Layer 2 of a small transformer language model trained on English Wikipedia (9 layers, counted from 0, width 128).
A neuron's activation on a vector x is GELU(weights . x), where the dot is the dot product.

Input weights of the MLP neurons that the questions are about. A number n stands for (n - 500) times 0.0021.
n8: 382,697,500,449,503,694,575,653,553,647,483,480,399,484,484,538,427,524,585,369,336,514,668,608,475,593,525,543,333,658,753,492,631,413,411,621,627,575,300,543,373,553,455,407,483,437,476,400,500,566,395,558,692,415,551,486,287,447,489,528,412,407,469,503,460,431,355,339,461,455,616,575,486,429,338,527,659,511,514,519,648,497,508,404,514,524,409,440,423,514,617,463,327,602,435,371,551,472,567,589,595,563,460,556,458,622,463,472,484,436,468,458,408,464,511,511,462,437,581,484,439,555,565,405,516,572,428,560
n107: 530,633,539,500,572,450,611,620,459,544,407,552,574,350,488,463,543,543,573,539,347,421,368,478,396,583,525,475,546,420,384,478,409,454,695,493,620,394,233,460,538,500,469,390,668,573,544,346,526,430,318,373,554,522,563,378,523,789,594,516,497,657,289,485,401,490,579,474,594,464,465,388,538,551,434,720,515,500,335,404,418,628,253,308,468,598,533,472,438,531,396,503,537,500,636,601,590,244,500,435,416,591,611,559,741,714,506,497,588,352,555,590,333,506,388,598,662,341,581,623,503,591,612,362,550,583,552,503
n113: 313,294,599,166,431,536,551,673,586,544,562,430,182,332,504,500,371,906,617,260,642,699,392,639,460,414,725,663,471,512,430,681,473,687,579,466,382,574,396,567,337,595,594,386,500,481,504,584,500,481,391,662,481,419,559,564,572,805,446,558,342,504,542,433,454,402,484,561,679,496,358,676,670,403,432,406,231,545,678,647,336,578,279,615,323,657,260,427,362,420,461,492,512,627,687,283,472,385,278,256,281,736,379,500,566,263,543,400,428,462,457,646,333,561,404,423,556,411,488,716,457,535,500,367,412,483,469,374
n168: 504,418,657,622,493,408,291,540,496,269,362,504,387,447,456,787,618,580,590,467,367,450,617,493,650,201,533,518,675,363,544,593,641,642,504,379,450,639,242,507,482,760,451,422,530,434,670,526,519,469,497,462,405,446,519,432,564,620,551,588,511,689,451,566,253,778,447,301,483,426,454,312,325,457,426,698,537,493,452,232,604,624,312,548,376,416,298,629,577,411,399,411,624,367,641,389,514,406,525,542,478,521,456,433,593,460,692,666,773,574,666,394,503,436,387,352,362,446,438,326,570,448,595,539,461,519,458,609
n273: 578,716,594,490,388,630,716,451,447,628,660,241,566,408,386,564,441,479,438,538,303,394,560,464,494,461,475,506,519,437,538,454,642,399,445,458,413,531,625,470,540,642,566,602,500,479,573,375,494,527,370,639,641,512,336,344,639,371,639,551,470,493,603,395,516,544,399,428,621,324,303,497,457,373,524,602,424,425,421,378,521,462,595,567,572,623,526,454,488,454,608,589,521,603,500,325,642,594,519,546,487,468,360,357,527,678,371,186,506,500,661,523,595,491,628,515,476,311,547,491,353,387,636,517,381,403,545,626
n302: 504,535,578,546,619,507,672,503,566,353,647,532,454,716,608,616,606,550,424,528,368,643,206,575,362,372,490,442,396,311,493,500,682,580,534,438,583,694,394,402,444,631,349,608,448,597,503,327,342,630,274,417,684,420,576,517,620,690,596,390,439,551,326,527,522,430,576,574,693,453,657,371,566,545,387,477,395,697,507,423,480,472,564,500,289,517,630,472,591,273,711,457,432,395,541,448,290,588,461,445,525,444,414,472,463,570,345,404,606,510,724,312,530,510,562,754,596,413,472,342,513,626,442,633,507,784,450,503
n316: 573,464,579,161,487,442,524,428,573,511,689,537,665,511,468,566,394,624,419,537,549,492,514,700,583,481,494,396,601,549,441,547,513,366,421,509,478,383,585,511,478,560,492,272,459,535,453,454,514,476,569,505,378,595,430,406,506,523,588,600,467,491,526,299,471,430,508,415,724,503,436,534,536,503,748,505,555,446,685,337,500,562,534,556,438,443,416,494,649,409,424,548,525,582,473,295,552,520,443,396,494,436,532,470,540,328,495,451,514,602,481,503,473,513,343,520,613,506,477,543,432,634,615,617,401,427,465,729
n335: 259,426,445,764,471,324,507,560,445,490,425,614,448,433,449,393,486,660,446,534,389,408,307,716,544,526,493,480,462,549,551,537,804,513,580,347,344,324,527,540,609,638,595,624,435,441,323,648,588,432,458,700,596,541,584,550,365,442,790,382,606,725,422,487,518,626,584,456,523,573,559,425,598,446,450,699,599,421,283,462,383,596,458,500,397,293,331,439,296,638,336,542,407,497,397,519,358,456,260,550,510,423,528,464,536,442,595,573,500,506,490,503,334,453,584,551,283,391,348,317,510,494,669,457,583,599,559,551
n378: 424,397,593,618,413,451,611,436,369,598,415,242,356,402,392,553,553,352,584,418,571,523,602,290,508,526,566,549,793,410,597,629,317,552,342,484,527,215,462,459,396,512,496,428,642,533,281,456,508,357,302,526,514,485,408,538,436,418,965,527,418,355,516,343,775,427,576,573,603,393,429,724,389,696,428,441,583,721,594,635,437,411,413,475,353,578,460,561,768,356,367,489,466,511,534,489,403,477,624,383,632,708,591,418,659,284,452,579,466,282,596,507,596,768,508,350,334,462,375,630,642,522,616,493,282,540,623,710
n391: 633,733,608,491,532,354,389,406,620,492,513,435,198,429,592,496,155,467,711,690,500,215,491,695,597,672,380,865,500,541,401,399,642,516,417,598,487,440,521,351,261,478,721,468,603,471,567,804,605,435,447,447,661,398,676,420,438,595,344,548,285,554,619,624,703,730,416,740,792,789,355,786,272,428,253,328,520,599,660,440,565,410,513,508,401,500,526,521,521,550,492,358,370,396,658,356,434,569,599,471,362,544,666,500,418,556,471,661,529,417,610,411,471,571,596,576,270,645,237,410,529,537,479,805,450,180,508,344
n423: 687,406,546,687,470,345,456,374,281,289,475,479,504,673,642,466,663,675,462,589,374,535,582,486,305,385,535,545,406,507,645,510,477,635,329,291,339,660,514,425,680,593,351,441,448,460,483,228,688,705,574,330,427,549,711,462,474,553,436,475,589,651,434,480,551,637,392,656,466,623,381,500,535,549,459,470,467,447,546,394,270,574,442,454,454,697,384,573,527,545,564,587,300,332,541,625,544,535,535,407,813,386,616,571,470,468,500,683,573,480,432,537,349,405,459,500,334,486,564,680,799,490,483,452,531,262,541,589
n448: 568,308,301,649,272,357,373,564,368,532,504,559,567,586,305,403,527,444,464,515,597,617,622,425,450,212,423,358,643,638,673,421,312,608,496,309,580,348,511,521,675,489,746,456,542,350,282,519,628,674,364,552,596,572,481,572,386,670,467,314,450,496,436,288,504,474,547,438,535,500,577,705,511,558,507,651,373,467,344,478,546,570,511,545,386,539,715,765,539,842,437,483,661,660,632,370,649,357,478,557,371,649,594,513,671,529,645,563,414,646,553,414,545,364,410,507,436,562,482,468,716,434,674,401,536,355,437,531
n482: 538,483,584,551,421,428,574,512,440,552,352,507,459,500,644,559,363,561,543,554,439,790,544,471,368,577,507,302,582,603,396,556,497,541,390,336,347,483,438,297,470,588,673,357,553,573,288,486,517,370,633,560,412,378,603,484,698,641,449,830,484,542,341,603,503,420,480,450,478,486,720,510,678,371,386,609,572,443,547,487,455,460,524,506,597,732,459,384,326,411,388,462,441,422,432,369,422,678,332,653,618,411,308,485,398,610,619,690,395,599,564,396,459,392,421,467,585,424,389,413,658,608,419,452,334,493,442,700

Each question shows a token from some text and the vector x that enters the MLP there. A number n stands for (n - 500) times 0.0082.

"an": 568,557,554,553,594,612,387,736,449,508,498,495,350,529,559,530,493,464,418,470,564,418,517,357,515,465,413,530,473,468,401,499,542,534,428,519,606,505,503,493,403,403,378,603,520,463,590,638,580,457,580,478,430,379,469,496,446,480,534,435,741,518,519,452,457,380,561,577,351,462,496,439,356,546,627,457,362,471,540,512,453,488,484,462,537,405,604,480,402,562,477,559,492,456,588,629,505,529,483,500,437,525,550,269,454,537,591,535,689,563,531,494,583,477,502,507,528,614,564,514,458,497,445,400,521,574,463,454
Which neuron lights up most? n168

"–": 571,418,583,503,621,543,409,661,495,461,493,605,541,550,517,528,572,482,493,538,592,431,480,421,484,531,495,432,492,368,531,545,617,588,447,554,653,540,562,606,567,502,485,527,542,577,472,691,507,449,635,503,396,514,588,591,471,493,493,506,599,524,478,490,427,441,407,469,387,385,458,478,511,498,552,521,451,589,505,575,451,487,461,326,513,452,461,437,488,465,408,450,417,448,385,623,553,562,485,545,463,415,574,348,543,477,442,522,608,504,464,536,418,534,551,430,446,539,513,458,454,481,455,290,442,602,491,462
Which two neurons fire most, strongest first? n335, n168

" |": 587,440,649,492,572,540,464,591,439,430,542,545,542,547,466,570,566,450,518,535,611,491,480,405,521,460,505,450,498,445,577,484,515,501,424,580,724,460,516,488,454,517,514,572,433,610,431,687,490,450,601,517,398,513,535,525,522,497,482,495,598,537,505,515,491,395,406,525,435,393,424,530,565,561,575,551,397,557,602,486,466,362,499,419,488,450,512,488,459,433,412,481,433,462,458,636,513,536,474,537,415,539,598,272,542,544,504,480,558,503,455,596,390,449,586,459,474,501,521,490,378,526,550,358,459,554,545,422
Which neuron fires most, and how strongly? n378, at about 0.33

"|---|---|---|---|---|---|---|": 556,438,581,518,607,664,478,746,461,500,442,501,559,587,450,471,578,417,498,499,648,359,546,407,588,524,336,537,375,451,555,458,421,532,494,578,590,557,462,551,466,575,457,688,517,597,441,552,488,414,608,511,369,514,468,503,637,462,536,532,504,548,481,539,485,468,432,453,460,418,404,595,430,488,631,535,407,556,610,532,375,433,466,376,536,397,551,483,449,451,480,439,560,325,449,521,557,540,516,533,496,504,540,358,517,583,499,497,584,445,428,483,438,505,505,544,564,484,480,463,423,468,577,386,484,454,443,609
Which neuron lights up most? n168

".": 624,500,537,533,607,515,422,663,457,418,604,501,463,688,495,551,487,400,521,488,610,397,554,482,541,526,481,472,460,415,563,435,478,495,447,450,503,584,480,525,469,493,508,615,483,555,518,687,460,476,540,477,353,490,514,550,457,457,537,522,580,522,529,603,484,418,401,535,477,505,409,611,437,471,577,505,419,572,552,560,479,430,513,400,510,350,515,571,466,485,437,517,444,441,489,594,601,562,486,539,422,436,543,399,543,503,538,493,618,528,547,543,410,485,550,486,403,517,478,479,350,438,498,427,469,531,417,523
Which neuron fires most, and how strongly? n391, at about 1.6

"ue": 539,451,585,459,496,612,490,539,445,500,413,533,552,441,495,524,619,381,553,469,511,428,450,419,492,482,492,479,488,449,535,492,464,601,362,569,494,375,493,560,510,453,401,539,497,589,549,718,535,383,734,502,428,468,526,566,500,510,498,464,602,500,566,529,525,458,495,541,339,352,498,514,453,521,620,512,332,609,515,552,508,532,406,402,600,396,580,413,428,451,439,510,507,517,493,553,523,538,536,456,424,342,522,264,557,480,530,497,670,628,476,485,462,475,565,501,561,561,527,533,462,495,492,347,460,567,555,530
Which two neurons fire most, strongest first? n168, n378

",": 540,479,568,531,538,588,503,532,463,442,558,573,536,552,529,572,592,479,538,491,604,435,541,489,453,416,508,464,427,397,531,513,497,600,471,510,657,527,534,529,563,479,481,584,469,576,487,718,540,409,610,531,379,537,534,540,486,477,472,505,609,492,457,458,486,469,371,590,453,465,421,508,544,576,611,508,429,566,627,442,452,429,498,333,453,473,491,502,474,516,388,458,457,441,420,688,505,569,505,543,400,364,560,339,519,512,473,527,501,483,394,550,402,467,582,497,451,530,504,493,423,483,468,293,440,574,488,529
Which neuron fires most, and how strongly? n423, at about 1.2

" 4": 557,447,505,503,605,525,495,644,474,451,645,592,539,561,500,512,522,401,499,596,646,450,488,487,522,518,418,393,493,497,573,382,567,553,462,529,654,498,547,562,410,489,538,577,417,637,422,621,466,356,563,553,423,574,468,494,514,476,501,502,564,540,404,462,497,434,397,503,413,445,436,449,458,493,604,484,365,595,560,527,517,513,560,380,513,398,575,483,463,405,446,444,409,478,443,651,503,503,529,565,421,482,612,300,526,428,448,435,627,563,499,514,452,540,571,518,600,547,505,487,373,533,505,474,382,592,497,456
Which two neurons fire most, strongest first? n302, n316

"acity": 539,544,453,510,656,561,554,688,422,481,554,412,529,586,485,456,583,390,509,487,535,390,507,492,402,406,443,394,414,525,594,484,557,530,431,422,703,470,470,484,499,510,502,560,510,583,595,619,418,402,708,511,474,483,460,523,511,475,481,473,631,516,484,476,538,522,440,580,369,447,467,571,485,524,509,516,394,597,569,609,545,526,516,312,538,531,574,508,407,403,444,599,521,446,470,561,493,539,566,496,510,474,481,315,518,496,416,536,680,573,297,603,494,424,542,494,572,478,463,567,434,499,427,280,522,414,421,553
Which neuron lights up most? n423

"itz": 528,446,558,467,641,536,476,606,575,484,633,655,593,549,556,452,472,395,504,539,529,447,517,461,406,538,452,488,410,502,424,461,433,512,428,550,386,382,496,547,447,491,434,533,468,600,474,631,451,388,596,526,435,478,412,564,501,486,538,502,585,527,511,454,588,459,493,528,409,402,447,579,565,454,632,548,367,573,555,596,478,544,437,394,557,392,498,497,380,508,441,511,551,530,469,698,517,401,518,528,376,472,555,305,534,458,585,497,629,564,565,481,482,445,472,408,591,475,466,573,331,446,581,425,539,594,452,482
Which two neurons fire most, strongest first? n107, n316

"ed": 516,522,525,427,506,625,484,410,471,432,464,547,442,603,506,542,590,320,441,647,546,557,490,347,507,535,499,497,426,582,542,476,480,577,438,595,539,513,489,602,493,432,440,550,471,637,492,680,355,386,507,497,484,569,429,488,452,571,427,558,488,473,461,469,524,503,532,537,388,390,449,601,515,512,661,478,491,617,413,518,458,544,538,404,493,481,470,510,406,475,444,547,486,429,499,535,509,464,553,497,405,488,594,344,483,473,536,450,569,490,505,580,403,449,575,496,540,499,481,564,403,552,464,382,545,590,538,570
Which neuron fires most, and how strongly? n378, at about 0.14

"21": 630,431,559,473,635,581,333,681,463,476,490,585,563,587,513,638,458,405,548,472,609,509,446,391,521,483,410,515,446,467,519,422,561,612,483,453,629,557,484,510,478,513,451,602,491,594,471,597,536,394,615,480,416,391,454,461,553,456,502,544,561,488,475,493,491,346,415,523,410,497,461,539,534,555,605,466,322,602,451,615,494,468,601,353,642,478,609,535,479,484,443,444,407,422,484,603,542,577,514,560,444,457,549,307,554,432,511,500,520,596,565,494,475,469,533,435,568,561,451,497,372,481,433,398,412,510,484,503
Which neuron lights up most? n482

" ap": 568,600,535,401,592,566,495,642,508,499,573,532,483,582,479,417,473,346,488,620,566,445,515,429,525,571,403,440,452,540,607,439,538,534,413,575,556,568,561,514,556,438,552,615,543,483,479,552,323,385,579,557,381,571,520,468,417,460,436,498,664,565,538,442,451,447,497,580,402,444,443,574,526,574,619,479,409,516,531,520,425,521,527,434,488,348,499,521,458,493,468,424,512,495,488,616,495,546,599,575,439,465,593,328,562,551,483,417,493,570,613,498,474,448,532,451,503,400,506,570,409,416,549,387,379,541,519,547
Which neuron lights up most? n273

" William": 627,477,513,493,598,557,417,703,511,451,537,596,477,630,553,577,445,408,489,498,529,377,500,444,527,505,344,452,497,531,432,407,386,470,420,578,557,542,576,548,501,457,453,678,483,563,485,644,509,480,576,479,387,493,471,505,403,503,562,586,679,507,565,541,551,474,398,517,441,483,548,648,435,519,577,599,381,492,443,590,379,456,428,404,499,400,566,517,466,564,424,477,450,453,403,555,539,591,495,547,368,461,538,350,550,523,476,490,529,527,552,428,515,469,529,426,513,530,500,457,445,445,457,342,492,565,536,597
Which neuron lights up most? n448

"U": 576,341,505,383,532,616,460,647,467,455,630,603,518,567,531,552,514,396,544,632,501,489,532,544,491,530,504,385,504,425,444,532,596,567,472,557,600,486,419,533,428,505,448,438,518,561,523,637,439,373,747,511,481,558,544,609,522,485,446,499,499,500,516,406,573,408,534,411,490,518,462,540,569,486,513,475,441,547,575,557,478,468,393,496,558,532,553,373,485,427,442,519,491,474,481,629,544,511,437,457,459,359,521,328,577,438,534,548,482,536,491,508,412,441,541,360,606,433,548,618,376,591,562,295,427,497,490,618
Which neuron lights up most? n316

"ij": 594,443,475,479,581,516,475,655,531,421,560,595,572,440,522,500,514,455,551,520,456,451,543,394,472,482,571,506,373,420,450,574,461,541,441,581,474,497,525,548,426,445,539,511,514,567,392,694,492,370,632,572,440,566,489,523,413,515,575,548,546,611,512,425,620,358,491,515,371,403,496,475,461,550,585,464,479,545,519,467,404,520,465,436,623,459,442,392,396,426,474,536,509,469,415,669,630,551,501,559,392,430,518,356,516,471,508,519,528,406,500,593,511,372,493,429,637,588,505,520,432,501,515,406,558,473,451,555
Which three neurons fire most, strongest first? n107, n482, n316

"3": 616,371,527,437,622,576,391,685,431,466,687,571,484,574,565,561,541,455,514,586,594,494,447,455,505,479,444,463,458,419,519,496,568,587,469,490,629,511,482,525,402,506,500,536,482,595,426,649,489,387,628,515,476,563,516,494,512,442,459,558,630,505,405,427,492,458,312,556,438,513,498,549,562,534,599,493,414,676,510,563,517,434,540,421,555,500,615,428,485,437,434,455,440,453,378,655,507,528,427,548,438,403,591,336,536,467,471,524,549,503,411,555,486,424,505,466,542,565,438,567,356,421,485,399,422,548,514,526
Which neuron lights up most? n316

"j": 616,449,522,428,570,570,470,662,494,400,404,523,411,555,558,505,400,358,456,553,476,382,517,428,565,526,483,520,436,463,562,495,531,548,471,648,488,620,500,567,418,396,463,569,554,608,491,684,471,442,596,560,365,503,431,431,460,478,517,456,552,496,501,468,571,420,551,546,385,425,438,438,474,534,623,432,466,558,540,471,510,404,476,433,604,486,531,460,470,497,465,544,550,523,484,613,624,564,501,497,366,435,509,290,498,528,558,358,560,551,471,512,456,509,592,406,642,555,574,479,458,490,595,450,553,467,460,524
Which neuron lights up most? n273

" an": 591,604,569,499,524,454,435,642,524,456,550,499,429,643,495,470,491,374,521,547,577,438,473,484,487,566,449,402,500,622,486,444,578,605,393,548,616,560,493,453,462,471,459,603,422,495,511,668,453,428,520,497,468,499,514,528,488,523,471,496,591,532,519,562,472,486,424,604,405,500,424,492,399,515,639,501,337,544,437,498,465,475,529,472,517,442,504,500,456,481,450,469,517,431,503,658,544,584,557,518,471,531,605,294,517,559,478,471,576,566,535,457,426,599,497,453,438,470,491,470,360,518,601,392,456,548,441,509
Which neuron lights up most? n391

" 1": 558,481,543,503,607,565,414,680,424,451,684,625,486,542,467,602,533,373,535,553,630,513,519,492,582,545,481,471,431,479,592,447,590,577,446,580,635,572,489,555,369,475,496,629,455,547,440,682,461,398,607,500,397,485,510,498,510,459,454,478,578,517,388,511,511,403,382,485,350,419,507,481,434,553,598,530,352,549,478,505,509,455,455,385,540,440,570,458,422,480,525,439,409,425,432,667,515,533,467,482,476,374,596,317,504,477,443,481,611,555,501,561,444,564,523,512,559,562,553,532,382,549,506,398,441,544,447,485
Which neuron lights up most? n302

" York": 555,464,490,522,554,577,402,679,483,501,604,575,447,565,548,504,560,408,539,573,566,381,559,441,457,558,517,450,557,512,439,460,541,534,384,603,562,572,462,538,437,405,448,669,577,543,452,616,536,355,530,542,462,366,502,477,452,512,531,562,674,538,475,424,570,495,481,562,400,373,448,577,477,481,519,405,451,421,539,502,427,483,480,399,512,388,555,511,611,482,419,474,548,502,480,644,451,546,609,482,414,474,508,339,582,401,490,411,504,495,565,460,448,382,626,392,553,576,462,593,391,534,542,365,525,531,535,583
Which neuron fires most, and how strongly? n378, at about 2.1

" greater": 526,516,621,465,572,501,515,635,562,468,562,567,527,618,484,433,524,377,508,535,618,308,522,430,502,541,407,511,482,512,524,494,481,517,444,440,601,540,587,549,454,471,447,669,516,526,572,572,422,425,563,525,474,488,537,509,532,504,428,530,625,471,493,511,481,462,414,482,355,410,413,587,569,458,603,546,377,571,447,527,388,513,548,484,579,470,500,485,580,509,459,528,489,386,455,659,564,464,530,446,467,380,593,339,526,530,527,439,566,591,505,654,370,468,398,487,541,395,419,492,405,610,523,403,465,495,478,550
Which neuron fires most, and how strongly? n107, at about 0.3

" 2": 585,452,503,478,628,588,487,605,451,457,601,588,541,548,468,570,518,369,543,575,598,441,488,511,571,515,423,460,500,471,554,444,557,567,477,490,636,506,553,594,426,512,487,636,423,622,434,621,497,374,618,562,408,585,472,484,478,452,482,482,521,508,416,482,500,405,359,436,401,451,453,445,432,527,647,528,375,612,536,520,524,509,522,418,534,435,571,459,437,426,493,445,429,504,412,633,517,505,492,503,437,426,588,254,518,421,455,459,618,573,552,551,426,546,570,497,579,527,494,503,394,567,527,467,383,578,474,460
Which two neurons fire most, strongest first? n316, n302